Layer 5 of a small transformer language model trained on English Wikipedia (8 layers, counted from 0, width 128).
A neuron's activation on a vector x is GELU(weights . x), where the dot is the dot product.

Input weights of the MLP neurons that the questions are about. A number n stands for n times 0.0042.
n28: 4 -6 -33 -22 14 40 33 -6 -2 -10 -18 -31 17 61 32 30 21 -2 -10 33 -27 -23 -60 -1 8 14 30 -16 -12 12 10 36 -16 -38 12 -19 19 -53 -18 -24 24 -21 19 35 -12 -4 4 5 -7 28 -18 4 45 -1 -2 28 -37 -17 8 10 4 0 -2 -27 -21 23 11 -29 -15 21 29 -21 21 -40 10 -1 9 -38 14 1 -13 1 43 4 -11 -20 -45 -16 -12 31 33 -8 -13 -14 -44 13 12 29 23 -14 33 -20 -26 4 32 12 -5 18 10 -29 -21 20 -14 53 25 -21 -8 59 -40 27 -23 -1 -38 -29 -16 -49 13 41
n39: 3 -14 -11 38 -3 -5 -13 -16 -25 25 39 3 -23 -35 39 27 -5 16 -15 -3 -25 -13 10 17 -30 31 49 -23 -6 -25 -6 22 41 -10 36 -7 6 -41 -34 -41 21 -23 4 -6 10 37 8 25 -12 -19 30 4 17 7 -5 -5 3 -6 -5 26 -16 -17 -37 -34 -32 -13 35 6 0 3 -23 13 13 1 -7 13 38 43 -1 -15 10 16 -1 6 3 -30 -13 -6 -1 23 3 -27 -2 -10 -36 3 8 12 20 -7 -46 -22 -27 41 3 8 -1 -1 5 -37 8 37 3 5 -18 -6 1 -27 20 -15 8 13 12 -6 -22 23 -27 32
n41: -35 2 25 -34 55 11 8 17 21 -22 -38 -38 3 -1 -32 49 37 6 -20 -8 -1 -3 -18 -56 0 9 -13 -35 -23 -2 9 -46 -54 -7 -17 -11 -19 -56 -6 -42 -16 -9 12 -33 5 28 59 20 -44 -29 -36 63 0 72 -4 16 16 16 35 -84 56 10 33 48 -3 42 19 50 -54 -11 44 0 -28 8 15 -44 37 0 -31 8 61 -67 41 -28 -23 18 23 10 -22 -21 -23 -28 31 0 25 2 -42 70 2 -32 -7 -19 21 0 -33 25 49 16 -37 -30 -22 -35 -5 -4 55 -36 22 -18 20 7 25 44 54 -13 40 18 8 -54
n45: -19 60 13 -17 -15 -22 -10 -34 -19 -13 2 42 25 -15 -63 46 21 -58 1 30 -35 -42 -50 30 16 -52 18 -30 6 59 32 -43 -20 34 -9 -4 -5 -2 33 -38 5 -12 20 6 5 -11 8 -23 25 7 0 -28 12 37 -35 -14 34 37 -17 15 15 2 -4 35 21 3 -4 11 16 -7 30 27 -6 -1 -3 -13 -15 2 22 -6 -18 9 36 -5 14 -20 3 72 25 -26 -23 -68 17 -19 -12 12 -19 9 4 -2 -10 -16 -19 -3 33 -13 9 -6 -26 59 13 -32 19 -20 16 39 5 -7 44 -26 1 -52 -13 -11 36 -6 -17 -55
n49: 3 7 -33 42 18 3 6 -19 -14 35 10 12 -19 52 35 -8 63 -22 -59 -20 -5 -59 38 40 32 -10 31 34 -35 27 9 9 26 1 9 49 2 11 -32 4 46 -16 6 -19 65 -33 20 -4 -13 24 27 -10 -8 6 -2 -49 -5 15 11 -22 6 -17 3 -40 12 39 13 5 54 -33 -35 45 -22 -21 -34 -9 18 -9 16 33 -8 3 -45 -34 16 -9 -27 2 42 -6 3 -23 -2 -46 -26 -7 -31 -54 44 23 19 -46 17 40 -32 -48 -39 10 -27 -13 -10 -12 -2 -21 -22 5 -1 -3 -21 -14 14 46 27 -52 15 -27 -26 13
n51: 5 12 4 5 23 18 19 -24 45 -18 -19 56 -19 -27 -12 -5 -33 -39 0 28 24 26 -42 -7 43 11 3 -2 9 10 -20 -8 12 -1 -40 -12 22 -23 -16 19 36 54 -31 -2 38 -5 14 7 -15 -11 -23 4 -9 22 -5 -37 24 1 12 -30 -40 -1 -15 47 -8 -53 11 13 -9 -31 12 -33 -13 -9 -8 -41 -24 -14 -3 37 -2 33 1 32 16 5 23 -19 7 -13 -7 11 1 17 -32 37 4 -21 -9 38 10 40 33 11 -28 -19 21 -10 -8 -23 6 -41 36 18 -40 -10 -6 -13 -26 0 -5 20 41 9 40 -41 30 -31
n102: -38 22 12 -26 -37 12 32 -3 -21 -14 -9 -8 -2 39 -4 25 -8 2 20 2 -1 -28 -15 -1 29 -45 3 4 -25 41 -34 16 29 -1 -18 65 36 -34 -24 9 16 -31 -59 -31 -35 9 -17 4 -29 25 24 1 2 15 -11 -15 26 -11 15 12 17 6 -15 -20 13 7 28 5 14 27 36 -19 -25 7 29 -53 -20 -27 -31 -7 62 1 32 -8 -22 2 -33 12 -17 -19 1 -19 -33 60 2 -9 -34 19 3 10 -30 -40 55 29 -20 38 1 -19 15 -4 -17 -36 12 8 26 27 14 6 0 24 2 15 -10 21 -4 -23 -24 12
n143: 17 25 12 3 -1 46 33 -9 -18 0 -16 10 3 33 -12 15 -10 -9 -38 -4 27 4 27 -40 -23 16 35 6 1 11 56 -19 -4 28 -34 -40 -13 29 -6 38 5 37 15 4 -27 -2 -24 45 -24 -57 -30 18 11 -17 -21 -25 -3 12 5 -6 -17 -11 25 4 1 -27 15 3 -52 -3 32 -27 -33 -13 -47 54 -37 -45 4 23 -11 13 -16 5 33 -21 -28 12 2 45 -44 24 9 -33 40 12 -9 -1 14 -29 33 19 19 14 -12 -29 -80 30 -4 8 -8 -1 6 -4 -21 18 5 -3 4 -5 7 -9 5 19 22 5 32 -26
n156: -44 32 35 -70 -5 29 -7 4 -8 -15 -8 25 -24 8 19 -34 -59 10 18 27 8 -2 4 -19 24 41 -10 12 28 21 -10 -17 16 12 20 3 -61 -42 12 1 -22 18 -48 6 -48 34 -20 -30 -10 4 -7 -12 -9 56 15 8 -10 -22 -19 -8 8 -12 45 -4 45 -3 18 19 18 23 -25 -46 -8 -7 -11 21 7 26 25 -41 -20 12 -19 16 8 37 -7 36 13 -6 -16 -27 22 33 18 11 -19 -20 42 -20 -13 10 -43 -14 -30 -23 3 -4 18 -33 -9 48 -10 21 11 -9 12 -22 -34 21 25 -8 7 -2 41 25 -6 -2
n172: 19 -10 35 -10 -22 -10 -29 -19 30 -53 -5 -10 17 -10 -15 71 -1 -6 12 -36 2 26 -21 -30 -24 10 41 1 45 -13 -5 20 -22 20 18 -8 14 24 0 51 -13 -18 4 15 -32 -20 -7 18 62 -20 6 0 -13 20 -5 2 70 -26 -6 -11 10 -43 -27 -20 19 42 -22 -20 -67 -4 -8 -68 -31 17 -58 0 2 12 34 0 0 -36 4 52 12 -1 -23 17 -27 2 30 -11 4 -17 -2 5 22 -3 15 -22 12 -9 -38 28 -12 7 19 -16 29 -11 22 -5 11 24 30 -4 8 32 -37 24 12 21 -39 13 -8 -38 23 -24
n201: 9 -50 10 -32 6 44 -3 -5 -21 -5 -46 -40 -20 1 18 -8 11 -11 -23 -27 -1 -31 32 -18 -33 33 18 -35 2 -26 -53 -32 5 41 15 32 17 -32 1 20 13 -11 13 -6 -18 24 24 12 5 -6 20 29 -4 -5 4 -8 7 -14 20 26 -31 -30 -9 -1 -5 15 38 -58 19 7 15 -44 -6 -9 -65 -24 2 -7 -51 -11 37 -13 -26 74 22 21 -14 13 -6 35 13 30 21 2 29 8 37 16 -12 -4 -61 55 15 -44 22 21 -17 -2 8 -14 49 7 1 38 1 1 -30 25 -1 8 1 -7 3 -1 -8 7 16 -7
n217: 20 38 -7 -5 -23 41 12 -12 12 -13 23 0 2 -15 -4 -57 -3 -43 43 52 -1 2 8 -12 2 -1 23 31 -33 0 28 38 31 -6 37 -5 32 -16 -26 7 -1 22 -6 -15 -32 -13 -20 31 -24 18 -31 11 8 -14 10 45 -8 -3 3 -9 10 -32 12 22 -19 -6 3 21 -11 -11 -43 -39 -32 -5 44 -19 28 -4 27 7 -17 3 -30 0 -16 -8 -37 -38 4 -29 -21 38 -15 0 -23 -14 -10 -26 -20 15 25 -32 9 35 -19 13 -18 -13 18 27 9 21 3 24 3 29 -22 -36 30 11 -13 -14 1 -7 -20 26 -7 19
n264: 12 -23 5 10 -16 48 23 -41 -21 -11 2 0 -16 -51 -23 33 13 35 -1 11 -8 -12 -3 -22 19 -22 4 -36 -6 12 -7 15 8 41 10 -41 26 10 36 12 39 -37 -9 15 54 -23 -2 20 2 -1 -16 -44 13 -51 29 -12 7 -8 -16 0 11 -41 -37 -45 -19 34 35 25 -5 -7 28 27 9 -23 -2 -10 -9 1 -26 34 45 -2 -12 26 -19 -10 -5 -1 -3 32 -30 9 1 -6 -6 5 -23 -6 9 -13 5 10 -16 -29 1 11 13 -18 16 -31 -7 12 37 3 1 15 -2 17 5 21 -14 -2 6 10 2 -19 -8 -43
n284: 4 3 9 -39 17 24 20 9 4 -33 -13 -32 -4 20 33 -29 6 2 3 -12 13 -13 7 -7 23 -2 -25 22 3 19 -16 -24 1 12 29 41 7 30 -31 31 -7 14 4 25 1 -25 -3 4 -26 -26 19 -56 13 -25 -24 -21 8 27 37 6 -12 -1 -18 1 14 24 8 -23 8 -5 13 19 -23 -6 -1 -21 -26 -9 -14 -12 -31 -25 14 19 -3 -27 6 14 -19 -18 -33 4 11 5 38 -16 28 38 -39 26 -7 15 14 -1 -35 -10 57 -30 -47 -25 16 -3 -40 -23 48 36 51 37 4 10 -14 -15 3 5 -14 -11 17 -2
n292: -27 -49 -6 30 -20 -11 30 58 -11 -59 13 -1 -35 15 -28 0 59 -1 39 4 33 -39 -17 -1 23 -11 15 -42 -8 4 -28 21 -9 -15 -34 -66 42 42 -51 -16 -5 15 23 14 -4 10 31 -1 20 -34 -24 9 -5 30 -42 7 17 -28 36 25 15 25 7 -9 -33 -54 -1 1 54 41 -28 42 19 -8 9 -18 -46 38 43 53 -33 60 -54 19 2 21 -40 66 -50 -11 75 3 0 -33 -36 -19 6 6 -23 -40 33 -61 34 21 13 -25 25 -4 -7 -5 -5 46 -32 -7 -1 19 27 61 -22 -23 -39 1 -18 -27 6 -16 30 -25
n293: 1 -21 11 32 -2 11 43 7 4 -24 18 -7 16 1 17 47 24 -3 -13 9 -5 0 -1 -18 -3 -11 10 -18 10 -19 -18 -32 8 -18 -51 13 25 -7 -16 23 11 -6 -3 12 -6 6 0 -7 -2 -4 -5 -15 50 14 13 -10 -2 -6 28 14 14 -19 -15 30 -12 -21 7 -15 -26 4 4 20 13 15 1 1 15 19 -32 16 23 47 -23 14 10 -21 -53 -20 3 19 17 -16 0 -53 2 31 7 14 40 -13 23 23 -25 16 -48 -22 24 -4 -29 -28 -14 -33 6 -11 -4 13 18 5 -25 -31 -13 2 1 4 -44 -10 -7 6
n296: 7 14 -12 20 -9 -13 -40 20 1 -29 -12 -4 3 2 -12 18 9 -16 21 -17 -51 45 -30 -37 46 1 25 -9 -39 -3 -16 -19 15 52 -13 51 -14 6 21 -22 46 -9 6 8 -45 -29 3 8 24 39 14 -14 -11 0 18 -14 -24 62 27 -4 2 -38 -51 1 3 -41 19 -30 -32 0 -10 18 -4 -84 39 17 28 4 14 17 -43 35 41 -30 -31 2 41 35 -5 -39 -2 4 25 -8 24 32 0 -20 -3 -12 16 -19 34 -21 12 2 -27 -28 -39 26 -2 37 -14 -8 -31 46 -6 49 35 3 -20 -51 37 -10 37 34 -63 -40
n316: -3 19 40 24 -22 21 16 2 -42 -15 -12 3 2 3 9 7 21 -25 -20 -25 34 5 -23 -9 -23 -23 24 -1 -7 -21 29 -22 5 24 3 -19 4 -37 14 13 11 -4 11 53 11 -11 52 1 17 -44 6 -7 26 -15 35 23 -15 18 9 10 -30 -34 1 -17 -68 -22 -11 21 8 -8 19 -6 -40 5 -6 -1 -39 -1 4 10 -19 -1 -24 12 -10 -2 28 14 -3 -9 -5 -17 -11 -2 1 26 -8 -18 14 14 29 -1 13 6 -4 1 12 -39 -41 8 -33 53 -9 2 30 -33 2 2 -18 3 -3 -8 40 18 -1 34 32 -10
n332: -20 68 -44 -48 25 27 29 -8 -33 6 5 1 -9 -4 9 -30 -10 -1 18 -13 -19 -3 -40 1 -32 10 30 4 -23 53 -19 30 20 22 17 -7 -5 20 -5 -15 10 4 27 -3 12 -25 24 24 2 48 33 -13 17 -18 10 7 7 -6 -1 27 -11 19 -18 -12 -49 35 14 -4 24 15 13 20 -3 28 -20 -4 4 21 1 -40 -9 -24 -15 14 -10 7 15 9 -73 5 16 -1 -34 9 -19 -6 21 -12 -21 -3 -37 -3 -13 7 8 -13 4 7 -17 -10 23 -11 -29 -9 22 15 -24 22 29 -30 -3 3 -9 34 -24 -13 20 -20
n353: 5 -28 -13 25 -9 38 -6 -9 0 36 -39 55 10 -72 -1 7 12 15 -15 -55 12 0 -29 28 39 32 -19 21 -6 -30 8 -3 -19 5 26 -75 19 -32 8 -12 28 6 -20 -34 -2 14 23 21 -13 23 -14 37 -37 -8 40 -6 -15 13 22 -26 -37 -46 -50 22 -4 -8 -7 -11 -30 -9 -19 18 7 33 -41 -53 23 33 -16 -19 -24 -16 -58 14 -24 14 13 -15 36 26 -52 20 16 -3 21 22 11 -6 -10 4 15 -9 -6 -9 -11 -4 15 19 35 14 25 30 -17 -12 32 49 -22 5 -7 -11 -44 20 14 -50 28 41 28 48
n364: -22 10 8 -4 -18 27 1 8 15 27 -34 -25 -34 -25 -61 13 -2 9 36 16 21 46 27 -17 20 17 -22 -22 18 39 -30 -41 9 14 -12 9 -8 29 8 -29 -9 -9 12 40 -45 -55 -31 12 22 29 -15 -36 -2 -11 1 -31 -26 -17 -5 24 -8 4 9 29 5 28 -26 12 21 -9 -3 -35 6 8 -22 6 35 4 32 23 -30 29 5 -55 19 -14 7 -15 30 -13 33 1 -42 6 -29 -37 -28 24 38 -24 -31 16 24 7 -16 -25 12 -11 9 -28 -5 11 36 -17 -59 10 20 40 22 -36 -7 16 7 -22 13 -8 55 60
n369: 1 -4 33 -3 15 -40 0 35 -26 22 -12 -4 49 48 14 -14 -8 6 37 -1 10 -20 42 -33 -24 11 3 -15 12 46 -39 51 21 4 -17 24 -23 1 7 -14 -20 18 -15 -5 24 4 0 8 -35 -10 23 -23 3 9 11 16 11 13 22 50 17 11 -9 -4 -23 46 11 36 -47 -2 -14 -2 -11 14 -10 0 11 14 -7 -1 22 53 -7 -1 -27 -29 -24 22 -33 -27 -16 -15 21 -5 -8 -35 2 46 25 -1 14 -14 -18 -25 -29 -14 6 -7 -9 -31 7 -12 20 -18 -1 -28 6 -50 13 -2 -55 5 -16 -9 -24 -36 -10 -4
n378: -44 -8 -18 -20 -1 8 2 -5 12 18 -10 4 -12 15 12 18 23 -5 2 -24 -9 -67 41 -20 15 2 16 14 9 3 35 -20 24 4 47 4 -14 0 -18 0 14 24 24 -5 -31 -12 -4 21 -24 -10 -28 2 5 17 27 -39 -8 -3 30 -16 30 4 -23 1 31 -47 16 6 37 -14 16 7 51 -38 -20 -17 -34 -31 2 -2 -21 -13 -24 10 24 41 42 -11 -19 -8 52 3 -23 25 1 48 14 -24 -5 17 -17 -28 -26 -6 18 -6 18 18 16 -7 12 -10 27 16 13 3 -24 -9 -1 22 -2 17 -46 3 -34 -36 16 -18
n395: -19 12 28 -9 -20 8 -25 -32 38 -19 3 14 -16 41 -2 -15 50 -43 1 -14 5 8 6 -15 27 2 61 -33 -23 9 36 -16 28 11 17 1 4 39 -9 8 25 -8 -26 10 -30 10 -45 24 51 13 3 14 23 25 -12 -20 -3 -39 2 33 7 -61 -6 9 -19 -26 7 21 2 17 38 -2 35 -20 -24 -23 -70 -48 26 8 22 9 36 -29 1 -6 18 24 25 26 23 14 13 35 5 -22 31 7 -6 25 -25 -19 2 -4 -24 66 -37 -32 28 -18 -21 9 -34 -13 -24 -18 -51 -31 6 0 -18 1 -23 13 -6 -14 -6 -49
n438: -30 20 -17 -14 4 72 -53 33 -27 -46 -14 10 -25 28 -56 27 -22 7 -36 2 -2 -18 9 57 24 -17 44 11 15 -22 -5 38 8 11 -16 14 16 -11 2 21 -22 6 2 -23 -28 -15 -25 26 24 -44 -10 -13 -5 21 32 2 14 -54 17 28 -40 10 -41 27 15 -22 -2 11 -38 27 18 2 -28 -6 -16 -37 34 1 23 -6 -10 7 40 18 38 -25 15 6 21 14 -19 -64 18 17 44 35 -44 -25 -3 -18 -19 -19 31 12 7 -6 19 13 -15 -17 -7 -17 -15 2 10 44 -14 -41 -2 12 0 -48 -14 -19 12 7 86 -12
n442: 35 42 -36 -22 3 23 5 -49 40 18 -15 45 -50 -6 -67 20 -12 24 30 -13 34 62 -6 9 -52 0 15 -66 -7 34 -17 43 -1 -27 -20 -18 -31 -24 -52 33 48 -20 7 -10 25 10 -15 15 8 -18 25 -19 14 16 -7 4 -5 42 9 20 -54 -4 -3 -3 5 -45 15 7 -11 -43 10 -16 -10 9 -12 -16 -12 -50 4 45 5 41 4 36 -16 -4 -35 18 62 -22 12 12 -32 27 2 -10 -35 19 94 -4 8 17 -10 -2 -7 -36 -32 -5 -24 32 3 -22 13 0 24 16 36 -1 -12 -39 52 -3 -54 -28 51 -7 -35 21
n443: -14 -17 9 -35 -15 -38 11 1 53 14 -33 26 -53 6 16 -3 -20 32 -1 -14 -1 -37 8 10 -21 -58 -31 -8 20 -3 -14 -12 -4 13 -15 -50 37 -11 -22 -34 27 -43 -21 16 -33 -16 38 40 -22 -14 10 18 3 39 -18 -31 18 26 35 11 21 -35 -10 16 -17 20 -8 41 -13 -5 14 18 -44 38 -14 30 -7 8 32 66 3 25 46 10 46 4 9 -35 39 -24 26 9 45 10 -26 -29 -5 34 44 -2 2 38 -28 -14 -27 -20 18 -23 31 -21 -20 8 8 -5 23 -69 -46 19 -5 -22 -1 39 7 33 -53 -44 -10 -17
n445: 35 15 -39 4 2 -14 25 29 -74 7 -35 -6 -36 -24 -42 3 -18 15 -9 -21 22 -4 25 15 26 -14 30 35 36 -25 0 32 30 6 5 4 50 -33 -9 -52 21 7 16 1 -26 -7 -6 -14 2 -5 9 -21 -5 -39 -15 -1 -25 -15 16 -6 47 18 5 -23 -34 20 -16 5 32 1 -30 10 25 -49 -14 -23 0 2 38 29 19 -4 40 54 -58 -7 25 20 -2 -13 -22 -32 40 24 -11 10 -1 -33 5 -30 -5 23 -2 -7 20 61 33 -15 -36 16 18 -25 -18 -6 19 12 -20 -15 -16 -2 -17 -21 5 46 22 -24 10 2
n473: -4 10 7 47 -2 -7 12 6 -33 -26 11 -34 22 14 -5 -1 20 -10 -35 28 13 -36 -9 18 -6 -1 -9 -6 -32 -2 15 28 -15 -1 24 39 -19 5 -1 -45 30 -1 -11 10 21 6 6 -14 39 33 -4 -1 -5 4 11 40 -53 6 16 19 -35 -4 -19 3 -17 14 -22 9 -21 16 -18 -13 17 -24 -34 -2 -30 8 2 20 26 -12 10 -49 -30 31 -31 -8 -1 -11 -17 -19 3 -9 -56 24 -12 57 -5 -27 -19 -31 -19 21 4 24 34 32 29 -18 -4 39 -3 14 30 -13 -1 -3 -13 32 -6 -19 4 10 20 -27 -27 19

Each question shows a token from some text and the vector x that enters the MLP there. A number n stands for n times 0.046.

"ain": 9 -9 -3 -16 -1 -52 12 -12 30 11 9 28 14 -15 -2 -33 18 -7 5 22 4 31 -14 3 2 8 13 -2 21 -39 -37 -27 -23 -12 -34 0 18 -9 48 15 -85 -13 24 16 10 3 0 17 2 -11 13 -19 -9 -10 5 9 34 1 20 13 -32 12 27 5 24 -26 -5 3 4 -17 44 -10 4 -11 7 -13 19 -9 12 -20 -8 -8 0 28 9 -5 21 9 16 14 -46 -60 21 -7 -25 24 20 9 20 9 1 -5 57 -6 47 -12 -18 11 -21 -29 -11 18 21 -26 -24 10 -16 -34 -10 28 9 22 11 -20 -14 -1 -26 -13
Which neuron fires most, and how strongly? n51, at about 1.7

"ending": -30 24 -36 -5 21 -52 -29 -23 -7 8 21 14 35 9 38 -20 16 -35 -4 -17 -4 1 3 -12 -30 -5 9 -26 9 -33 1 19 11 30 4 12 44 10 44 -21 -39 28 7 -22 15 42 -3 -11 -29 -3 13 10 -12 -5 1 35 7 -14 -34 -9 -22 17 55 5 -4 -40 7 -20 -13 -39 9 18 30 -1 21 -18 -23 7 14 -17 9 23 19 17 14 -1 8 -12 -26 -14 -34 17 23 -15 -33 20 27 9 21 17 16 5 6 -16 54 -15 -48 19 -27 -4 2 -2 -16 -3 -7 -8 14 16 -2 11 -23 34 -9 -7 -19 9 -19 -7
Which neuron lights up most? n369

" b": -51 -5 -15 -3 39 -46 1 -18 14 10 -3 -8 11 -9 20 -5 22 -60 -6 19 -17 23 6 15 -2 28 6 42 -1 -61 -11 16 -22 -8 23 22 38 40 16 -13 -57 25 -10 13 1 35 35 -5 12 -23 18 -16 -10 -18 53 16 -23 -7 3 0 -36 8 19 -25 -6 -34 2 5 31 -12 25 4 19 12 -17 13 -7 -5 3 -16 0 7 17 12 -2 -30 4 -6 -7 -12 -24 -3 4 -8 -1 -3 2 8 -39 -8 -14 22 -1 12 14 4 -13 32 0 -12 -24 31 -40 -12 -4 1 28 0 23 57 -21 -20 -19 -5 -28 16 -18 5
The three highest activations, in order: n473, n284, n39

".": -22 -13 -55 8 33 -5 -14 -29 13 -15 45 14 20 -47 9 -7 5 -10 -36 7 -27 17 16 9 -15 7 49 21 18 -6 -15 -9 -6 -19 23 7 33 45 -11 24 -40 1 -29 -30 -29 17 30 20 -22 -27 -12 -28 15 7 55 7 12 11 9 6 -24 -1 29 -22 -5 -5 -9 -11 47 -27 -9 -14 10 22 3 -1 12 16 15 8 24 11 18 -14 1 17 2 -29 -35 -34 -27 -9 -23 4 -19 -25 -8 26 -7 27 -24 18 34 13 15 -11 -30 5 6 10 -11 -22 12 -3 -1 -9 37 29 -11 8 -27 2 -5 3 -36 30 -24 22
Which neuron lights up most? n39

"983": -2 -20 -58 36 3 -33 -17 4 12 -4 59 17 20 2 18 5 61 -19 -37 6 11 20 14 23 -40 11 -1 -8 -1 -42 -25 1 12 1 23 8 32 28 18 31 -68 23 -30 -20 -16 37 -12 7 -38 4 5 -11 0 -22 0 -10 11 4 -4 -24 -22 8 34 2 28 -34 6 16 24 -26 -9 -1 14 20 6 30 1 6 7 -25 -23 1 38 -8 18 -28 9 -11 -19 16 -22 15 -25 -4 -15 5 8 22 -11 25 -5 1 20 -9 9 14 -44 20 -5 3 -8 -16 19 2 2 -27 17 -9 -22 19 -44 -1 -2 9 -27 3 -16 12
Which neuron lights up most? n39

" B": -56 -13 -32 1 16 -29 7 -22 20 5 25 0 11 -2 16 13 -2 -10 -48 8 7 42 25 -2 3 11 13 9 20 -21 -28 23 -30 4 -19 14 51 13 6 10 -49 26 -5 -16 6 12 23 -17 -6 -23 -3 -35 24 -23 60 -2 -16 -19 13 10 -13 2 23 -47 12 -37 8 -5 17 -24 28 -15 30 31 -3 6 -16 40 20 -23 13 6 34 16 14 -33 -24 -19 -27 -1 -12 -14 -1 0 30 -21 -14 6 -21 -15 -8 47 20 9 21 7 -22 22 5 -10 -28 -14 -1 -31 13 8 20 23 30 18 -24 8 -17 -13 -32 4 -21 -3
The three highest activations, in order: n293, n438, n284

"i.": -23 -18 -57 43 18 0 3 -22 -2 -23 42 6 33 -29 27 1 6 -15 -25 -7 -13 31 29 15 -16 -2 21 15 3 -24 -17 -15 -21 -14 41 6 42 33 3 13 -54 -2 -32 -24 -10 29 24 14 -52 12 -15 -38 9 -3 44 4 -11 6 1 13 -19 -13 21 -25 -17 11 7 -10 43 -16 -14 -17 54 35 -2 6 -18 15 9 8 22 -11 20 -24 -10 27 -2 -28 -4 -31 -34 -5 -19 1 -25 -1 -19 25 1 19 -20 -14 41 -9 25 10 -20 5 2 8 -4 -4 14 12 4 -4 27 5 -17 31 -14 -9 -17 4 -18 5 -23 19
The three highest activations, in order: n473, n39, n217

"ot": 12 -1 12 -12 15 -41 -17 13 31 -1 0 -8 35 -47 0 9 14 17 -5 30 -3 15 20 6 -39 -1 -7 14 15 -48 21 0 -34 19 -6 1 8 -29 3 -35 -3 -5 24 23 11 35 -9 27 25 28 -12 -14 -29 -29 16 -5 5 -22 -5 -6 -33 -25 -2 -15 5 18 17 29 27 23 13 -4 34 4 8 5 40 -10 17 -30 -16 -36 6 14 5 -25 -18 3 -26 2 -4 22 -14 24 -40 17 -15 29 -2 1 -16 -15 11 -27 34 -16 -60 0 26 33 -32 -7 -20 3 -27 -14 -17 43 45 25 7 24 -14 -17 13 -43 -17 0
Which neuron lights up most? n28

"i": -29 2 -4 26 -11 -18 -17 3 -9 -4 12 12 48 -6 26 1 -25 -4 -13 -7 -7 0 10 -10 -19 20 -8 -4 -33 -68 -10 -1 7 15 37 24 15 11 16 -42 -33 21 22 -4 7 26 3 0 32 20 6 -42 -17 -32 63 -9 5 -7 2 -3 -43 -2 14 -37 9 9 22 17 28 -3 9 -7 31 29 -8 -18 -9 10 -2 -13 30 -26 12 -42 1 -27 17 -2 -1 -14 -17 8 7 18 0 15 8 12 -3 -8 -16 -34 8 -4 69 -21 -11 -8 26 9 -20 26 -34 10 -28 -27 -24 25 32 38 11 -9 17 -5 -8 -25 -30 6
Which two neurons fire most, strongest first? n473, n39

"In": 20 -13 -46 13 -19 -45 7 -27 31 -20 39 -6 18 10 37 18 5 -8 -28 13 9 53 12 -1 0 4 7 -3 24 -19 5 3 -6 -6 -42 31 45 5 26 1 -55 22 -6 -2 -11 -4 25 12 -12 20 23 -13 15 3 23 -5 -26 -11 20 6 -19 -5 1 34 -30 -24 33 -36 8 -7 7 -4 25 43 6 -30 -13 14 48 -14 33 -4 9 22 7 -15 22 -34 -7 -20 -31 -3 -4 -24 -2 21 -2 35 14 -8 -51 21 4 -26 7 -27 -37 1 -19 1 -27 -11 1 -23 1 12 -6 26 -22 -8 -18 17 -12 25 -24 -21 -12 8
Which neuron lights up most? n293

"v": -14 -5 11 25 2 -65 1 -8 28 -21 20 27 4 -47 -5 -28 10 16 14 29 25 29 46 13 -2 -33 -24 -25 16 -48 -5 20 -19 -5 -12 -17 19 -11 26 -18 -19 -22 2 29 22 16 30 -9 17 32 -13 -14 -10 -26 36 1 20 -7 6 -8 -16 -4 -2 -61 -27 14 9 27 36 -8 -5 -5 5 10 9 7 -4 -43 16 -34 -5 -5 18 8 -11 -7 38 -11 3 33 -35 -5 -16 18 -25 23 -4 4 -4 23 -12 -1 -14 -41 29 15 -20 -9 -16 20 -35 -2 29 19 -20 -7 -4 -40 27 30 -8 -12 22 -1 0 2 30 7
The three highest activations, in order: n264, n316, n445

"o": 5 -5 -13 12 -6 -18 3 -17 31 -18 24 10 10 -3 5 2 -24 16 -13 48 15 26 39 -13 0 13 15 22 2 -48 14 15 -1 -15 13 -18 25 6 5 -41 -22 -7 20 -26 -17 47 -11 14 -11 52 -33 -37 -13 -39 45 -20 9 -6 11 -11 -7 25 -12 -41 7 -26 -4 16 36 -2 -6 -9 37 -21 -9 24 14 -24 -12 -12 12 -16 22 25 -10 -42 16 -11 -12 24 -17 -18 -18 17 -17 5 11 36 24 34 -12 -44 19 -41 40 9 -9 15 -21 -13 -14 26 -11 14 8 -7 -26 -5 0 43 -14 12 -24 -19 -20 -11 -12 13
Which neuron fires most, and how strongly? n28, at about 2.4

"it": -33 2 11 6 14 -30 -24 6 35 3 35 9 -26 -11 -20 25 -28 -38 15 20 10 8 11 35 16 -23 -33 36 -2 -55 -4 -31 -1 -7 1 -1 14 17 -8 -26 -58 -5 0 36 -15 0 -5 3 20 35 4 -11 -26 24 28 -5 7 -37 -11 4 -18 11 46 -16 9 38 -14 22 28 31 -5 3 -7 17 -24 9 8 4 -16 -31 -43 -20 44 0 18 -11 17 -15 -27 37 -11 5 -6 12 -21 -3 1 42 35 -12 -5 -20 21 -8 -13 -25 -17 -7 -27 5 -39 9 12 11 -25 -6 -27 -10 -8 17 38 10 -12 8 22 18 6 23
Which neuron fires most, and how strongly? n364, at about 3

", F": -26 -9 -10 18 -23 -68 0 -45 33 10 38 -6 15 1 3 -6 28 -15 -22 -4 11 49 33 -4 30 21 11 -7 15 -48 5 -12 -30 6 8 7 20 11 24 -15 -22 -1 -28 -23 -9 53 16 -14 -62 21 38 -29 23 -24 57 -5 4 19 6 1 -17 2 1 -28 11 -38 -5 -9 20 -11 0 19 0 36 -6 17 -35 28 11 -13 -12 -5 20 17 -10 -7 -28 -22 -21 15 -15 -1 -7 -9 -36 -33 -11 27 -25 3 -4 18 21 -5 30 10 -1 10 -21 22 -9 14 5 14 -2 9 -14 11 16 3 -15 6 -31 13 -14 1 -4 21
Which neuron fires most, and how strongly? n39, at about 1.2

"23": -28 5 -41 48 9 -47 -23 1 52 -27 45 -12 24 -11 33 3 19 -7 -22 38 12 23 15 -1 -28 25 -33 31 -30 7 20 1 -24 -9 -11 3 28 13 27 -24 -46 13 -16 -28 0 30 -20 3 -8 -12 -15 -24 4 -23 4 -1 35 9 -14 -22 -44 31 30 10 14 -12 -15 -8 12 -3 -12 -14 27 -8 11 -4 21 22 10 3 -42 -4 5 20 7 -30 6 -18 5 4 -25 1 -27 17 -4 -15 8 56 -19 12 -26 9 7 -15 2 10 -45 -16 8 15 -8 1 20 38 13 12 16 12 -15 27 3 -6 -26 27 -32 -2 -17 -13
Which neuron lights up most? n217

" in": 10 18 -16 -14 -23 -34 -32 -25 30 -8 31 5 19 -2 14 -13 13 -23 -17 6 1 33 40 -3 11 1 17 14 -15 -50 2 -1 11 -12 -17 17 26 21 16 -3 -51 2 -24 -16 -14 40 35 12 -25 23 34 -24 6 -3 63 -7 -2 17 0 4 -13 -2 26 16 -1 -28 33 -59 24 -28 -3 19 -4 21 -2 -11 -20 13 10 -14 9 -13 13 1 24 -5 26 -34 0 -23 -34 -16 -7 -16 -40 1 9 26 -7 19 -42 -13 39 1 14 -20 -2 23 -12 -32 -1 52 6 1 6 -22 18 10 -10 11 -12 -11 -13 11 -15 25 -46 6
Which neuron lights up most? n39